Layer 9 of a small transformer language model trained on English Wikipedia (14 layers, counted from 0, width 128).
A neuron adds its activation times its output weights to the MLP's output. To switch it off is to set its activation to zero at one token and run the rest of the model.
A neuron's activation on a vector x is GELU(weights . x + bias), where the dot is the dot product.

Input weights of the MLP neurons that the questions are about. A number n stands for (n - 500) times 0.0014.
n11 (bias -0.026): 503 612 357 630 545 598 572 665 587 324 479 602 302 285 579 510 417 551 242 482 500 288 678 602 541 652 611 349 493 582 448 564 455 510 425 493 251 600 231 540 486 643 420 575 532 654 497 507 589 513 293 482 565 461 514 500 665 323 370 294 528 355 415 450 402 547 382 387 622 562 316 450 661 473 327 276 542 579 367 589 714 469 622 691 533 548 426 440 404 408 578 562 711 530 559 657 657 615 553 439 544 537 535 434 366 520 753 548 398 450 469 517 668 532 565 559 557 531 507 388 590 610 411 483 282 473 382 589
n12 (bias -0.041): 639 397 540 515 658 635 425 533 373 683 406 581 680 370 418 315 500 593 540 824 440 478 322 552 456 474 564 674 396 422 433 355 421 553 581 413 496 388 489 358 602 623 482 615 451 426 361 288 381 479 555 640 454 462 589 356 607 324 382 590 664 588 415 578 420 453 283 493 557 463 655 681 404 252 630 342 570 445 559 682 482 537 493 613 489 466 435 424 567 541 577 459 556 245 414 531 840 522 522 792 360 289 575 496 500 537 352 681 636 582 537 641 859 416 811 493 543 284 511 504 547 366 604 442 349 464 415 429
n27 (bias -0.016): 493 579 522 659 596 568 450 680 604 401 631 515 235 609 371 394 607 257 568 430 466 492 561 413 459 573 551 407 374 271 527 678 492 496 403 272 396 445 394 613 683 308 674 447 375 356 402 391 454 431 587 718 605 449 235 579 405 582 576 611 551 623 515 503 463 728 365 518 573 665 375 389 515 769 215 425 295 255 424 350 545 382 467 673 626 680 578 474 644 792 594 546 623 578 488 587 360 537 548 412 647 474 388 357 348 519 485 693 451 651 711 496 457 439 568 688 316 332 570 504 634 256 390 537 575 485 525 540
n32 (bias -0.020): 511 362 412 474 450 392 474 500 357 525 470 392 641 318 776 500 602 568 604 473 549 302 556 474 455 591 471 731 644 489 500 625 614 450 913 515 458 335 594 771 354 405 456 425 446 279 496 407 508 590 388 485 360 841 736 589 435 484 616 557 539 511 380 507 600 367 565 405 377 603 205 438 384 606 723 392 351 392 575 391 434 586 718 450 682 565 563 537 312 372 481 511 602 496 538 441 515 408 401 512 635 489 519 373 658 515 421 478 515 431 405 202 603 539 838 489 380 470 539 448 313 568 380 343 459 607 636 500
n98 (bias -0.013): 433 481 507 761 466 459 564 555 529 688 523 663 334 450 580 238 541 590 456 458 481 496 347 489 297 613 336 427 357 557 583 536 489 507 369 252 353 518 340 478 771 493 598 638 381 675 614 539 414 396 455 638 521 450 355 560 547 492 355 539 638 448 686 486 548 489 432 591 410 534 522 347 568 743 518 467 514 379 332 547 485 295 417 788 550 960 306 631 530 507 507 526 364 243 477 508 440 540 689 527 379 526 360 660 343 429 515 251 448 381 697 538 470 645 731 621 515 496 439 322 610 447 564 358 548 467 550 691
n111 (bias -0.026): 343 489 449 303 534 448 507 592 609 648 293 496 609 427 514 407 522 474 718 427 496 568 608 225 349 451 543 693 688 749 507 722 285 511 659 371 372 446 574 790 370 427 442 552 527 441 629 621 369 704 445 508 571 558 455 606 579 377 340 538 458 577 500 303 518 236 372 280 353 730 544 529 604 583 304 504 680 479 630 417 587 478 637 594 652 673 515 271 571 634 390 470 628 372 337 574 623 427 551 594 534 610 715 625 493 289 559 608 548 450 477 425 489 620 377 331 583 493 458 333 362 421 403 496 363 380 539 658
n131 (bias -0.022): 311 514 427 568 431 475 391 670 644 319 438 393 504 422 500 427 764 428 389 489 395 536 688 518 496 445 390 285 355 483 449 511 485 565 398 592 475 398 669 621 493 591 637 450 400 475 358 552 569 538 597 478 184 496 457 565 538 715 572 639 378 741 565 566 759 404 529 465 660 529 504 598 368 319 514 618 640 500 407 503 574 568 490 898 350 555 712 395 407 399 735 347 518 355 416 489 676 624 275 526 370 394 504 423 394 511 421 489 425 517 806 580 518 537 388 595 654 667 596 536 528 558 648 525 446 560 490 337
n143 (bias -0.027): 542 526 343 605 622 507 561 775 379 551 412 638 538 558 464 384 462 353 425 745 603 614 764 181 623 519 324 541 508 619 591 500 381 529 593 492 390 617 496 493 296 408 577 526 523 447 366 648 526 467 481 535 525 512 459 357 700 313 477 436 783 578 504 431 378 493 614 314 485 561 256 640 355 526 845 537 504 312 271 547 610 541 416 446 754 412 268 353 523 451 556 325 454 489 378 465 489 659 698 342 528 496 446 323 426 710 368 511 586 657 511 572 650 500 406 527 500 602 488 485 703 458 319 548 653 648 309 318
n155 (bias -0.031): 397 744 472 701 556 493 522 410 489 283 478 435 467 417 642 584 493 584 485 613 607 637 346 369 558 448 559 529 301 493 544 436 444 469 580 436 274 496 533 673 421 650 428 493 383 317 565 384 548 570 449 661 353 481 708 587 564 595 635 538 594 641 328 310 525 698 422 607 496 556 642 561 292 557 272 406 413 632 566 362 464 507 610 303 413 522 629 504 591 562 254 474 308 619 373 412 434 356 632 427 354 504 600 638 325 540 317 336 376 514 533 563 500 299 643 507 521 570 481 456 507 493 342 985 475 723 514 412
n305 (bias -0.031): 497 438 474 477 353 409 729 510 336 644 483 725 437 371 462 342 490 507 601 378 450 654 470 474 568 553 588 532 630 532 417 597 614 450 381 460 570 404 375 563 365 371 552 493 470 569 464 456 480 709 428 486 597 493 428 559 669 449 684 463 527 487 474 302 435 338 383 481 462 380 431 555 481 724 616 474 534 473 694 567 371 516 449 644 481 460 490 751 480 582 477 667 433 503 513 507 536 438 516 798 592 344 463 436 523 523 279 615 700 551 310 735 591 690 368 543 673 623 574 447 445 361 536 478 461 257 409 662
n306 (bias -0.022): 329 674 624 551 270 698 511 493 568 408 470 475 415 699 521 518 452 288 381 444 603 622 379 544 450 570 535 511 636 434 529 461 489 343 659 504 393 397 500 300 399 642 511 642 837 791 514 615 489 511 612 489 208 436 565 545 345 684 606 558 556 478 606 729 701 435 437 496 549 570 536 582 710 514 429 406 431 503 660 479 358 416 444 548 566 471 618 500 445 241 457 441 496 658 330 610 536 245 472 466 517 640 452 414 532 489 292 387 449 507 186 324 660 617 478 452 511 489 526 322 678 364 518 614 275 450 469 683
n497 (bias -0.026): 469 644 359 267 530 331 429 485 605 608 391 673 519 420 432 197 694 533 423 512 523 549 470 422 684 432 596 365 564 248 496 747 240 599 387 648 102 562 448 586 610 645 558 556 416 333 276 432 455 521 818 492 411 592 533 433 378 535 648 605 561 178 600 537 376 343 666 320 525 485 681 442 525 468 601 485 479 431 548 439 489 645 586 262 542 410 657 460 437 593 474 481 553 529 526 496 504 694 547 707 479 445 685 576 453 463 530 526 459 406 590 332 735 451 515 305 608 612 637 500 464 455 694 391 578 478 553 478
n505 (bias -0.019): 407 483 413 367 479 524 579 510 644 380 677 554 177 581 527 388 621 483 721 472 656 656 490 391 781 507 572 420 279 366 331 390 427 464 438 374 427 490 391 427 511 413 617 356 637 428 493 697 283 605 473 405 673 472 681 757 490 535 456 664 507 409 572 297 463 466 604 567 200 576 722 597 503 407 633 415 393 440 548 305 406 435 354 444 493 649 500 540 390 627 500 555 566 608 281 554 562 524 503 478 395 355 497 510 400 476 404 619 701 473 566 438 524 600 524 555 610 493 619 538 601 493 431 487 602 456 578 421

Output weights of the MLP neurons that the questions are about. A number n stands for (n - 500) times 0.00058.
n11: 408 698 560 427 393 507 507 608 638 632 428 410 712 386 537 444 405 640 542 682 522 464 451 431 374 515 371 375 439 245 609 462 409 537 378 639 362 391 722 528 428 699 599 680 641 641 485 614 574 411 677 311 439 210 737 512 313 488 328 371 670 420 500 490 452 313 532 469 660 303 515 306 454 511 241 585 484 519 387 594 351 489 527 809 551 653 636 810 707 599 614 504 471 444 347 559 396 563 328 303 364 339 492 553 460 643 467 564 358 742 290 573 484 692 465 379 661 488 497 386 438 415 576 511 600 422 353 555
n12: 796 479 386 295 359 711 261 361 636 300 298 330 327 455 557 399 547 370 841 603 721 516 553 329 577 409 492 533 740 329 530 561 500 281 224 573 747 642 587 324 314 375 563 492 335 448 467 636 520 597 509 643 679 536 587 550 574 231 640 369 629 818 388 379 470 466 504 367 686 539 573 500 202 618 464 385 310 538 639 566 440 480 367 399 491 551 395 775 492 583 809 445 433 603 480 432 287 440 583 625 520 452 619 714 440 360 544 414 525 484 687 616 412 581 508 189 723 425 492 645 533 359 452 361 484 349 513 564
n27: 198 708 422 399 433 429 410 401 457 455 354 578 638 583 414 370 214 597 508 554 439 436 426 546 496 409 363 512 533 527 398 776 360 480 461 714 547 556 559 470 384 390 620 432 691 710 438 558 330 593 433 492 521 740 529 685 571 572 646 330 496 617 726 681 465 192 527 349 491 513 244 566 314 591 196 109 496 690 430 460 295 401 395 660 98 731 627 639 404 500 533 649 602 812 455 474 443 307 524 866 455 509 673 702 444 649 444 674 588 533 500 584 238 359 391 611 467 585 500 448 584 703 334 605 504 652 479 650
n32: 558 495 465 248 411 416 400 746 486 557 620 574 619 491 500 487 486 635 670 451 556 627 557 724 624 540 558 248 371 471 609 254 300 714 947 849 578 644 449 606 540 593 402 613 549 453 513 818 362 377 615 808 634 309 484 487 469 495 509 196 517 602 671 177 533 537 405 496 637 425 756 867 393 378 433 424 556 230 322 277 411 319 348 428 551 445 581 339 192 451 509 495 391 485 457 578 608 550 891 558 667 495 505 423 312 283 599 412 491 482 543 451 386 523 250 544 374 685 593 266 522 760 337 496 560 242 387 463
n98: 564 438 281 206 400 286 586 517 488 303 466 459 812 760 451 619 599 267 542 389 452 478 545 562 429 717 554 481 458 752 238 580 529 327 370 375 311 632 648 722 489 598 489 441 634 426 273 329 359 655 446 549 200 593 456 535 569 554 466 574 435 676 405 490 621 444 368 330 520 221 541 736 550 609 377 643 428 523 508 671 350 609 427 539 476 386 488 616 654 450 454 563 562 718 440 531 396 382 507 647 432 706 524 405 382 518 641 614 307 435 640 654 529 465 431 451 376 295 476 567 481 575 696 661 441 693 329 413
n111: 774 442 656 635 618 542 452 364 475 396 548 417 509 464 694 362 500 566 402 174 614 350 512 451 454 363 504 460 314 314 289 444 535 468 471 542 617 689 322 567 403 435 473 489 649 676 368 436 206 521 557 664 500 480 504 553 698 233 710 310 362 771 619 423 602 782 594 366 541 402 547 383 513 527 370 457 656 533 219 616 486 309 382 475 513 193 352 820 492 528 399 471 641 532 559 367 406 517 736 426 711 657 401 696 527 382 703 520 350 536 352 695 461 421 589 452 365 509 401 408 390 740 475 462 750 574 631 608
n131: 496 595 468 705 451 600 357 500 354 424 795 572 526 520 421 338 449 710 276 375 457 458 500 818 303 532 458 689 768 340 558 452 593 349 217 481 617 430 261 130 581 347 380 478 480 571 512 448 543 461 369 841 472 812 564 279 605 377 488 264 565 524 459 350 645 593 451 647 471 628 540 339 655 669 456 401 475 438 410 777 310 412 358 217 395 504 299 552 472 524 706 587 450 537 405 587 653 437 601 455 560 295 582 653 707 466 641 576 325 629 676 480 712 579 602 480 564 478 459 437 659 508 288 598 386 509 508 542
n143: 430 342 554 521 517 797 516 555 392 496 554 377 545 412 549 427 531 474 635 258 472 416 393 648 708 337 382 554 496 228 714 666 420 492 384 582 215 480 308 448 738 353 484 287 508 634 384 379 646 491 545 475 538 459 618 407 219 483 542 402 353 412 296 634 681 570 375 749 509 447 373 575 582 695 703 227 365 700 593 326 444 683 243 402 435 728 632 500 428 277 567 487 500 857 352 354 602 742 468 559 293 416 482 717 528 579 277 483 466 359 633 197 549 646 782 653 356 549 496 721 521 553 623 527 459 450 722 591
n155: 554 628 522 663 550 187 408 146 583 646 634 469 836 138 412 574 556 491 599 504 496 598 482 464 597 585 580 825 531 449 711 527 701 355 459 454 638 641 512 579 647 504 701 480 768 708 394 415 439 281 713 394 289 539 645 206 231 400 321 642 542 504 779 420 448 537 663 315 165 443 469 496 617 347 433 185 551 491 599 328 730 492 419 459 621 316 377 614 473 626 353 372 470 393 412 454 417 495 504 523 593 703 300 181 543 567 539 540 527 660 560 482 447 711 289 611 460 591 255 398 337 666 584 922 387 577 436 219
n305: 493 553 457 488 400 425 422 491 545 857 445 169 496 567 329 353 661 653 228 710 438 617 426 640 471 476 485 642 480 709 821 579 424 621 561 407 700 470 598 352 587 654 568 478 595 569 720 686 342 504 650 583 588 523 434 348 607 544 349 476 523 667 428 297 287 529 356 500 614 441 504 607 734 327 462 521 454 508 467 356 806 523 476 464 327 199 351 500 476 607 750 370 305 243 535 639 408 312 542 432 543 559 205 586 359 347 473 543 496 362 596 416 551 614 628 606 593 246 373 553 684 589 492 637 496 291 375 406
n306: 640 455 496 308 593 605 249 466 404 504 562 413 708 496 535 780 574 500 540 509 461 390 661 839 473 703 375 584 496 517 631 645 585 370 427 533 518 694 582 528 646 316 398 400 456 843 24 566 513 274 548 636 509 483 395 371 686 343 359 437 299 438 575 99 105 629 248 674 500 323 297 579 683 517 605 514 578 648 416 481 297 621 442 487 766 436 338 703 531 358 398 640 291 490 504 432 500 614 699 585 160 584 425 490 666 616 731 535 500 667 312 278 443 405 682 548 613 264 343 354 540 306 542 558 573 514 666 468
n497: 544 663 248 207 474 463 521 636 567 534 409 496 306 427 344 412 639 447 530 547 362 624 385 278 218 349 390 367 639 748 588 436 508 631 447 278 589 335 489 343 578 463 392 218 427 395 530 522 575 353 598 534 352 643 390 727 305 544 314 672 451 591 348 274 418 671 859 474 394 450 610 199 382 348 556 394 793 496 468 477 872 643 674 697 419 340 496 508 396 643 453 526 651 682 542 784 462 491 607 334 526 222 794 370 421 569 571 672 596 530 567 678 754 522 665 645 627 648 280 670 504 349 256 427 395 565 583 513
n505: 388 337 523 681 524 397 294 373 536 288 449 707 667 519 462 530 395 559 394 512 621 589 408 535 536 647 430 147 633 672 404 419 399 592 468 660 424 403 596 577 473 367 507 571 644 606 504 609 677 566 369 662 637 344 548 441 523 437 629 416 780 586 566 73 463 642 391 610 620 627 728 298 470 578 588 616 443 239 422 533 248 515 637 453 629 536 630 504 653 594 484 544 537 434 504 444 466 584 653 626 619 451 309 429 417 526 477 670 508 550 384 700 342 204 363 373 424 896 340 275 579 352 524 373 485 245 409 496

Each question names a token from some text and the token that comes next. It shows the vector x that enters the MLP there. A number n stands for (n - 500) times 0.0099.

Then comes g, the gradient of the next token's log-probability with respect to the MLP's output, scaled to length 1. A neuron's effect is roughly proportional to its activation times (output weights . g). A number n stands for (n - 500) times 0.00079.

" S", then "ar"
x: 475 407 546 543 563 417 298 627 600 494 439 425 718 454 410 543 509 624 380 505 520 491 549 612 370 573 488 400 501 584 650 273 513 716 742 625 662 502 576 274 478 297 474 617 609 345 621 412 579 426 537 462 479 650 411 521 441 446 490 404 587 564 761 136 468 578 447 470 582 479 493 401 615 338 506 443 637 279 559 387 428 543 498 464 416 516 414 488 382 440 550 558 576 553 539 553 455 399 523 516 497 750 303 483 399 426 503 603 480 560 597 509 417 559 539 551 437 543 410 480 272 641 502 655 551 401 625 503
g: 557 423 416 434 446 598 525 549 508 541 627 463 446 464 362 563 619 277 633 424 587 618 404 614 696 532 464 378 663 421 719 390 367 556 401 331 518 377 492 494 489 420 410 500 678 344 599 359 494 357 503 627 500 637 496 541 517 692 520 569 683 373 588 482 410 518 367 443 237 369 291 715 498 492 650 334 589 573 424 463 296 293 410 661 541 592 486 484 489 483 403 454 594 408 602 632 421 709 642 383 596 620 264 709 487 385 467 483 515 577 354 450 592 450 493 532 473 623 502 516 673 549 778 600 543 397 373 368
Which neuron, switched off, lowers the next token's probability most? n32

"on", then "ter"
x: 563 379 572 461 483 485 315 606 620 312 604 305 724 552 432 647 614 438 228 442 506 676 622 469 413 614 484 365 394 537 537 466 593 527 636 704 675 600 495 402 582 369 424 602 517 347 640 487 574 434 496 494 670 597 537 503 417 507 648 523 541 556 623 190 510 607 378 470 543 540 750 413 585 331 475 504 519 370 539 419 506 565 430 536 586 351 405 614 338 597 420 569 572 487 380 433 416 454 370 619 473 527 269 577 331 482 312 593 539 605 489 415 474 490 587 570 444 453 505 527 236 382 490 616 624 497 507 633
g: 509 307 544 620 416 262 526 859 557 418 518 400 424 570 347 489 406 501 665 605 565 426 575 572 526 573 637 537 317 471 307 507 457 410 502 422 485 390 435 296 450 523 520 466 588 503 551 497 448 676 573 503 452 415 604 605 561 446 432 661 594 511 703 534 385 536 645 454 601 329 382 568 346 706 593 382 347 331 395 548 526 489 867 653 528 633 513 493 413 581 511 669 592 403 370 626 331 356 522 469 425 463 656 608 497 448 550 331 515 374 412 413 361 409 460 476 463 346 679 365 720 494 566 515 469 433 608 678
Which neuron, switched off, lowers the next token's probability most? n27

" ", then "eng"
x: 414 387 403 536 511 510 342 626 532 425 587 211 610 595 434 635 512 484 348 306 539 652 602 628 539 598 414 536 522 609 589 381 468 714 677 524 640 551 459 336 701 576 346 583 629 517 593 619 558 441 497 476 478 726 434 461 438 428 572 434 662 532 325 380 544 503 459 463 622 445 531 306 685 475 442 510 605 339 479 375 482 512 434 426 359 463 368 416 345 455 567 656 628 428 594 453 424 466 572 591 596 810 360 421 365 435 511 691 434 635 513 569 460 464 427 330 501 358 444 521 379 489 672 630 547 323 540 421
g: 430 413 535 544 182 511 292 576 493 453 529 505 537 651 476 556 577 477 479 753 667 415 419 490 494 437 430 579 535 568 321 415 331 398 560 477 420 469 657 404 461 347 443 690 612 775 452 295 606 644 443 553 454 588 619 520 555 467 459 603 435 564 368 473 483 428 614 277 292 631 529 523 575 403 382 536 541 477 729 528 519 745 431 687 702 526 645 419 434 320 409 637 396 526 445 543 327 421 513 194 553 489 549 454 370 475 600 446 515 465 440 447 653 789 628 432 526 480 628 420 521 538 352 485 485 408 634 547
Which neuron, switched off, lowers the next token's probability most? n11

" ", then "18"
x: 317 477 480 533 691 526 463 567 643 424 506 321 535 584 418 415 624 409 339 438 495 702 712 656 466 611 382 559 540 552 565 417 634 703 556 608 707 687 537 274 622 613 473 498 667 414 605 555 544 321 500 411 425 645 415 376 417 434 510 601 488 530 456 282 532 594 496 578 507 410 474 375 649 522 450 397 724 355 526 288 496 666 428 542 408 460 403 497 429 430 564 559 570 408 415 502 414 557 509 488 596 584 429 541 360 373 570 653 434 519 645 379 378 355 377 573 462 515 463 412 344 451 611 710 584 310 576 401
g: 622 297 517 580 631 582 391 616 513 469 570 499 516 507 320 322 446 557 537 545 509 430 328 143 766 326 497 495 528 498 511 372 529 382 486 510 643 344 511 699 501 607 553 335 689 515 392 545 471 390 550 635 424 497 332 656 464 485 438 584 417 407 435 396 517 571 605 418 438 545 515 503 568 694 393 442 469 504 352 558 620 383 714 492 358 305 675 507 374 447 486 572 572 515 721 352 637 399 437 431 594 554 449 547 497 491 625 538 539 492 589 639 480 799 458 595 468 477 380 327 633 390 526 455 660 415 758 274
Which neuron, switched off, raises the next token's probability most? n131

"e", then " "
x: 658 455 408 561 530 458 372 539 554 462 442 535 535 450 509 493 529 538 287 604 550 793 458 689 392 463 551 523 518 747 595 564 620 587 449 656 594 428 696 444 638 472 499 625 517 362 467 520 404 452 488 405 714 459 705 433 441 508 452 420 596 347 517 183 321 581 482 551 462 571 592 235 596 448 326 369 612 370 600 516 412 423 317 612 410 339 335 563 315 597 525 603 475 619 460 389 466 642 640 449 460 509 445 396 320 500 535 615 308 625 650 494 519 398 506 554 506 479 493 513 394 448 534 698 616 443 412 559
g: 412 646 688 549 458 480 418 392 507 588 274 545 657 548 596 560 664 443 424 340 655 349 444 591 580 462 388 649 340 494 636 239 446 489 357 482 498 568 797 396 405 436 575 427 528 382 569 405 412 405 613 238 320 535 453 391 523 581 736 555 644 389 639 725 526 666 499 439 443 438 575 359 716 718 404 502 471 559 664 614 426 599 428 551 576 458 465 475 441 354 550 470 642 309 515 293 322 368 572 411 403 496 467 516 539 419 674 520 472 479 624 553 497 564 365 461 548 623 537 425 451 404 439 758 516 580 482 440
Which neuron, switched off, lowers the next token's probability most? n155

"ate", then ","
x: 603 368 364 528 478 357 463 675 578 507 524 440 588 581 382 457 592 492 368 547 404 548 558 569 284 472 453 407 714 538 569 464 526 536 513 648 727 496 609 524 617 587 465 608 618 362 696 587 504 408 637 468 553 508 491 404 392 543 442 427 582 396 442 187 386 466 533 544 500 359 574 283 619 614 518 354 432 449 541 533 358 646 402 469 344 379 518 576 374 509 584 722 623 747 362 498 541 540 604 662 557 622 309 534 428 541 310 625 395 519 582 365 428 402 510 380 498 418 566 502 391 509 627 736 622 385 418 336
g: 696 400 332 326 514 376 459 474 449 218 408 538 427 550 462 197 601 408 503 475 409 573 371 633 390 558 233 527 348 477 657 527 486 482 601 599 569 770 460 623 431 673 556 461 683 580 378 603 669 505 474 570 533 534 532 360 492 536 494 350 504 520 540 502 527 639 612 384 545 458 353 653 703 246 554 488 519 694 500 327 628 532 522 524 428 493 418 545 331 433 530 627 487 375 542 608 710 562 540 476 544 429 684 635 404 482 302 497 547 309 604 519 529 407 550 623 506 700 608 554 247 500 589 408 433 467 461 366
Which neuron, switched off, lowers the next token's probability most? n497

"at", then " as"
x: 668 230 472 446 466 466 448 557 609 445 544 427 560 472 386 374 561 505 379 603 493 523 607 717 315 533 493 506 585 646 535 480 658 629 547 764 615 613 719 437 734 486 474 541 608 576 513 615 576 461 554 475 683 602 363 491 487 586 424 416 503 449 655 276 379 601 479 401 595 555 462 236 587 463 466 487 494 403 477 458 452 395 531 451 241 423 411 499 332 372 349 608 685 608 267 443 425 534 657 517 608 548 320 502 558 430 415 634 389 617 550 412 426 458 581 550 541 512 523 428 238 529 563 646 432 426 373 467
g: 508 457 477 403 396 491 460 436 618 478 603 470 443 755 548 511 463 266 478 482 531 608 599 472 607 547 215 538 463 409 392 817 364 538 660 427 507 695 514 594 451 615 640 460 666 667 530 494 593 458 410 619 462 576 557 508 521 526 597 415 534 629 448 450 430 486 649 508 525 437 513 457 444 495 686 350 563 334 473 273 325 341 440 439 430 417 488 410 411 424 587 503 438 543 524 430 387 560 491 621 229 606 589 576 333 336 433 448 509 579 494 640 476 141 528 274 541 621 509 676 585 582 716 708 301 641 495 542
Which neuron, switched off, raises the next token's probability most? n11

"an", then "ak"
x: 577 382 399 427 547 470 476 528 612 492 606 363 688 470 379 527 582 551 338 517 233 644 567 550 409 552 408 458 525 545 364 532 691 645 544 728 740 543 610 347 754 378 398 555 673 386 592 535 486 361 549 514 673 433 435 555 519 498 431 371 580 497 563 60 273 461 494 448 480 471 562 318 701 562 513 485 511 408 491 449 444 505 526 474 397 477 436 580 381 478 448 635 480 593 386 437 583 496 759 585 575 654 365 566 479 426 391 443 489 721 531 511 381 422 578 475 505 563 527 586 387 541 596 591 443 325 443 486
g: 370 581 517 513 513 629 506 643 358 429 610 604 664 450 597 711 560 509 594 394 284 421 514 560 560 546 410 458 383 536 395 397 722 442 616 534 478 250 644 508 417 388 325 537 469 570 564 333 509 673 520 499 428 690 515 435 414 466 475 635 353 549 864 494 349 523 333 409 335 504 489 590 379 280 518 667 515 470 556 574 592 486 614 683 513 416 656 382 542 547 366 371 559 351 236 540 760 552 454 477 464 413 534 356 529 588 448 486 480 499 538 554 533 691 428 584 448 461 637 486 407 457 363 515 556 470 719 236
Which neuron, switched off, lowers the next token's probability most? n12

"an", then "an"
x: 510 375 407 448 358 437 424 549 565 481 574 377 515 477 381 431 594 510 422 590 305 706 563 604 334 571 372 505 592 579 440 467 635 623 676 606 684 582 597 476 701 476 480 540 650 572 689 458 496 388 645 412 703 443 457 575 434 508 485 255 466 470 513 97 368 480 485 490 443 513 559 218 610 469 426 523 492 390 512 548 429 471 428 606 427 412 398 631 364 539 497 593 578 644 469 388 516 627 694 577 571 640 347 581 574 515 445 482 534 743 409 474 320 430 607 329 484 489 487 542 371 618 632 605 471 367 385 519
g: 293 500 401 503 583 518 309 500 464 564 602 615 509 585 591 726 577 483 570 683 228 511 532 604 508 548 424 456 442 465 490 465 536 519 432 538 472 501 605 507 449 525 476 584 330 434 526 354 549 663 320 594 668 549 510 828 657 567 317 406 516 461 668 444 344 751 276 472 404 639 341 266 588 214 627 832 619 503 505 656 565 620 430 481 462 451 580 292 592 496 352 401 493 521 513 439 570 612 387 388 597 463 503 559 550 368 534 447 511 367 493 467 567 598 437 590 563 367 541 552 460 463 334 482 326 589 474 360
Which neuron, switched off, lowers the next token's probability most? n305

" Ar", then "on"
x: 547 358 524 405 563 385 381 560 632 418 487 364 631 647 272 445 532 533 310 514 437 664 507 614 408 494 558 252 446 553 614 390 569 638 714 688 689 499 476 401 553 544 604 546 539 359 655 538 565 355 639 482 689 662 487 496 400 540 523 376 429 416 714 294 378 369 425 558 420 549 430 391 604 406 562 401 551 400 496 646 487 560 579 467 441 434 427 529 320 481 417 617 742 582 546 366 492 412 496 418 530 675 339 515 505 473 635 500 371 612 657 589 420 404 603 561 554 413 204 431 406 622 425 594 529 433 550 526
g: 538 428 361 362 530 363 739 635 599 738 641 639 595 475 445 497 682 469 495 455 454 526 556 633 492 449 505 315 590 611 593 498 396 464 678 352 444 358 530 392 599 483 228 429 532 395 465 481 472 583 509 591 592 532 493 800 424 396 494 370 462 394 574 392 528 512 358 535 233 637 611 639 449 469 547 651 505 419 500 379 547 432 390 431 304 415 539 406 596 587 574 505 264 474 536 480 240 428 654 302 520 448 767 464 509 439 482 546 548 557 498 514 512 560 174 603 687 516 735 437 654 470 489 581 473 591 445 495
Which neuron, switched off, raises the next token's probability most? n32

"and", then "id"
x: 499 348 400 536 500 454 444 459 463 319 440 341 626 524 319 639 602 435 401 477 464 670 516 441 319 503 450 554 669 588 611 417 513 613 536 617 652 541 409 376 623 487 349 653 536 628 549 552 605 520 628 538 432 592 489 467 415 461 501 236 645 486 616 310 519 426 510 425 563 594 662 351 806 474 527 594 743 430 564 613 441 300 370 584 314 328 481 507 374 378 525 748 586 505 478 449 399 620 458 435 468 667 425 537 551 474 390 544 568 541 535 352 458 532 461 599 587 539 438 406 226 624 599 620 354 344 574 570
g: 577 394 377 257 566 609 591 330 222 530 441 497 525 396 609 456 551 383 590 718 466 416 538 701 353 574 562 506 480 536 643 750 295 573 717 463 440 573 464 529 496 596 450 614 451 649 574 565 483 675 489 403 420 753 425 336 581 458 372 731 353 438 423 543 637 485 426 503 567 574 444 539 449 515 428 493 542 414 634 405 509 678 572 450 609 511 552 571 357 554 595 519 456 324 598 227 712 469 413 426 318 610 370 530 654 514 585 536 481 601 302 456 529 370 389 487 628 607 400 357 643 418 382 423 417 403 334 626
Which neuron, switched off, raises the next token's probability most? n111

",", then " includ"
x: 649 319 489 545 573 466 411 514 540 438 509 464 603 484 494 459 659 462 350 449 579 660 553 569 458 545 500 522 444 520 652 497 534 735 755 667 502 512 441 356 753 420 522 358 654 463 442 584 472 418 529 471 506 701 561 425 454 486 425 523 525 575 500 156 346 534 501 446 472 580 510 339 638 482 584 434 544 248 519 547 401 457 253 530 408 418 412 467 261 407 543 648 604 606 696 431 439 523 503 546 597 590 406 467 477 379 368 690 395 600 582 537 420 467 368 592 500 502 540 626 337 602 585 715 462 321 463 375
g: 493 440 703 530 451 571 490 529 451 603 308 325 632 516 659 792 506 307 532 723 506 508 766 469 534 412 559 594 508 443 522 264 465 676 573 512 413 531 515 602 501 494 559 590 649 684 592 225 571 429 637 294 415 616 498 432 584 356 338 580 563 313 342 609 416 706 576 442 511 729 410 296 473 323 740 461 527 483 492 496 580 519 454 412 407 542 351 577 376 478 426 558 428 278 418 520 552 442 666 682 583 527 548 377 481 601 554 406 483 495 364 317 499 441 522 467 523 510 609 537 495 398 410 498 514 381 590 310
Which neuron, switched off, raises the next token's probability most? n27

"y", then "l"
x: 583 404 487 397 532 330 524 583 531 283 539 257 572 451 447 528 687 529 344 564 459 636 413 603 436 515 563 492 613 546 481 435 589 636 555 688 654 400 483 315 555 474 496 494 585 508 616 596 485 493 532 420 703 352 489 542 609 501 408 434 670 361 443 241 253 393 578 525 556 570 467 341 751 550 432 485 637 333 635 556 365 355 334 565 429 280 489 530 373 431 687 667 623 603 468 481 491 506 623 479 640 597 457 549 448 480 283 493 285 515 454 544 521 404 556 561 574 506 481 624 385 456 637 727 535 479 553 348
g: 530 658 652 430 574 480 457 713 657 496 419 430 539 344 620 602 480 598 506 581 559 360 525 515 538 532 568 336 345 358 226 311 594 447 411 504 599 388 680 501 564 472 356 535 592 517 536 444 465 558 734 440 347 423 630 458 567 523 460 499 555 414 660 628 425 747 456 557 523 648 340 377 463 319 478 713 457 642 366 626 533 382 557 544 567 288 294 426 425 221 466 436 795 291 417 475 461 444 454 364 568 567 529 498 609 627 491 411 500 613 549 427 534 501 596 490 669 569 530 274 411 445 436 641 540 363 692 501
Which neuron, switched off, lowers the next token's probability most? n11

" sh", then "ip"
x: 532 319 505 433 544 474 348 457 480 497 423 448 487 429 466 562 661 631 447 541 469 574 571 721 472 499 454 541 650 554 532 356 533 668 561 574 647 453 543 336 528 422 307 446 623 358 502 665 569 377 705 500 612 637 540 364 367 434 435 335 525 501 711 281 359 657 541 504 553 440 570 460 706 322 637 566 671 255 529 592 503 548 350 608 411 530 486 462 391 558 493 590 515 610 559 510 370 579 534 407 410 732 441 457 542 384 349 613 494 540 606 604 565 376 575 425 425 428 348 479 222 437 546 623 554 403 539 355
g: 402 392 668 546 452 572 555 582 577 633 478 707 463 499 380 267 545 658 395 621 436 548 380 525 565 615 540 435 415 494 546 482 452 539 544 734 403 328 300 369 567 401 435 672 290 679 595 530 490 463 480 506 661 517 444 475 496 419 575 593 519 399 586 484 818 406 355 525 610 587 458 610 480 445 474 659 588 353 496 389 630 498 597 421 380 397 657 661 377 711 575 476 534 524 520 382 594 636 601 332 394 219 284 582 705 717 555 457 442 513 455 503 438 362 490 528 375 618 288 431 442 299 607 425 413 502 359 526
Which neuron, switched off, raises the next token's probability most? n12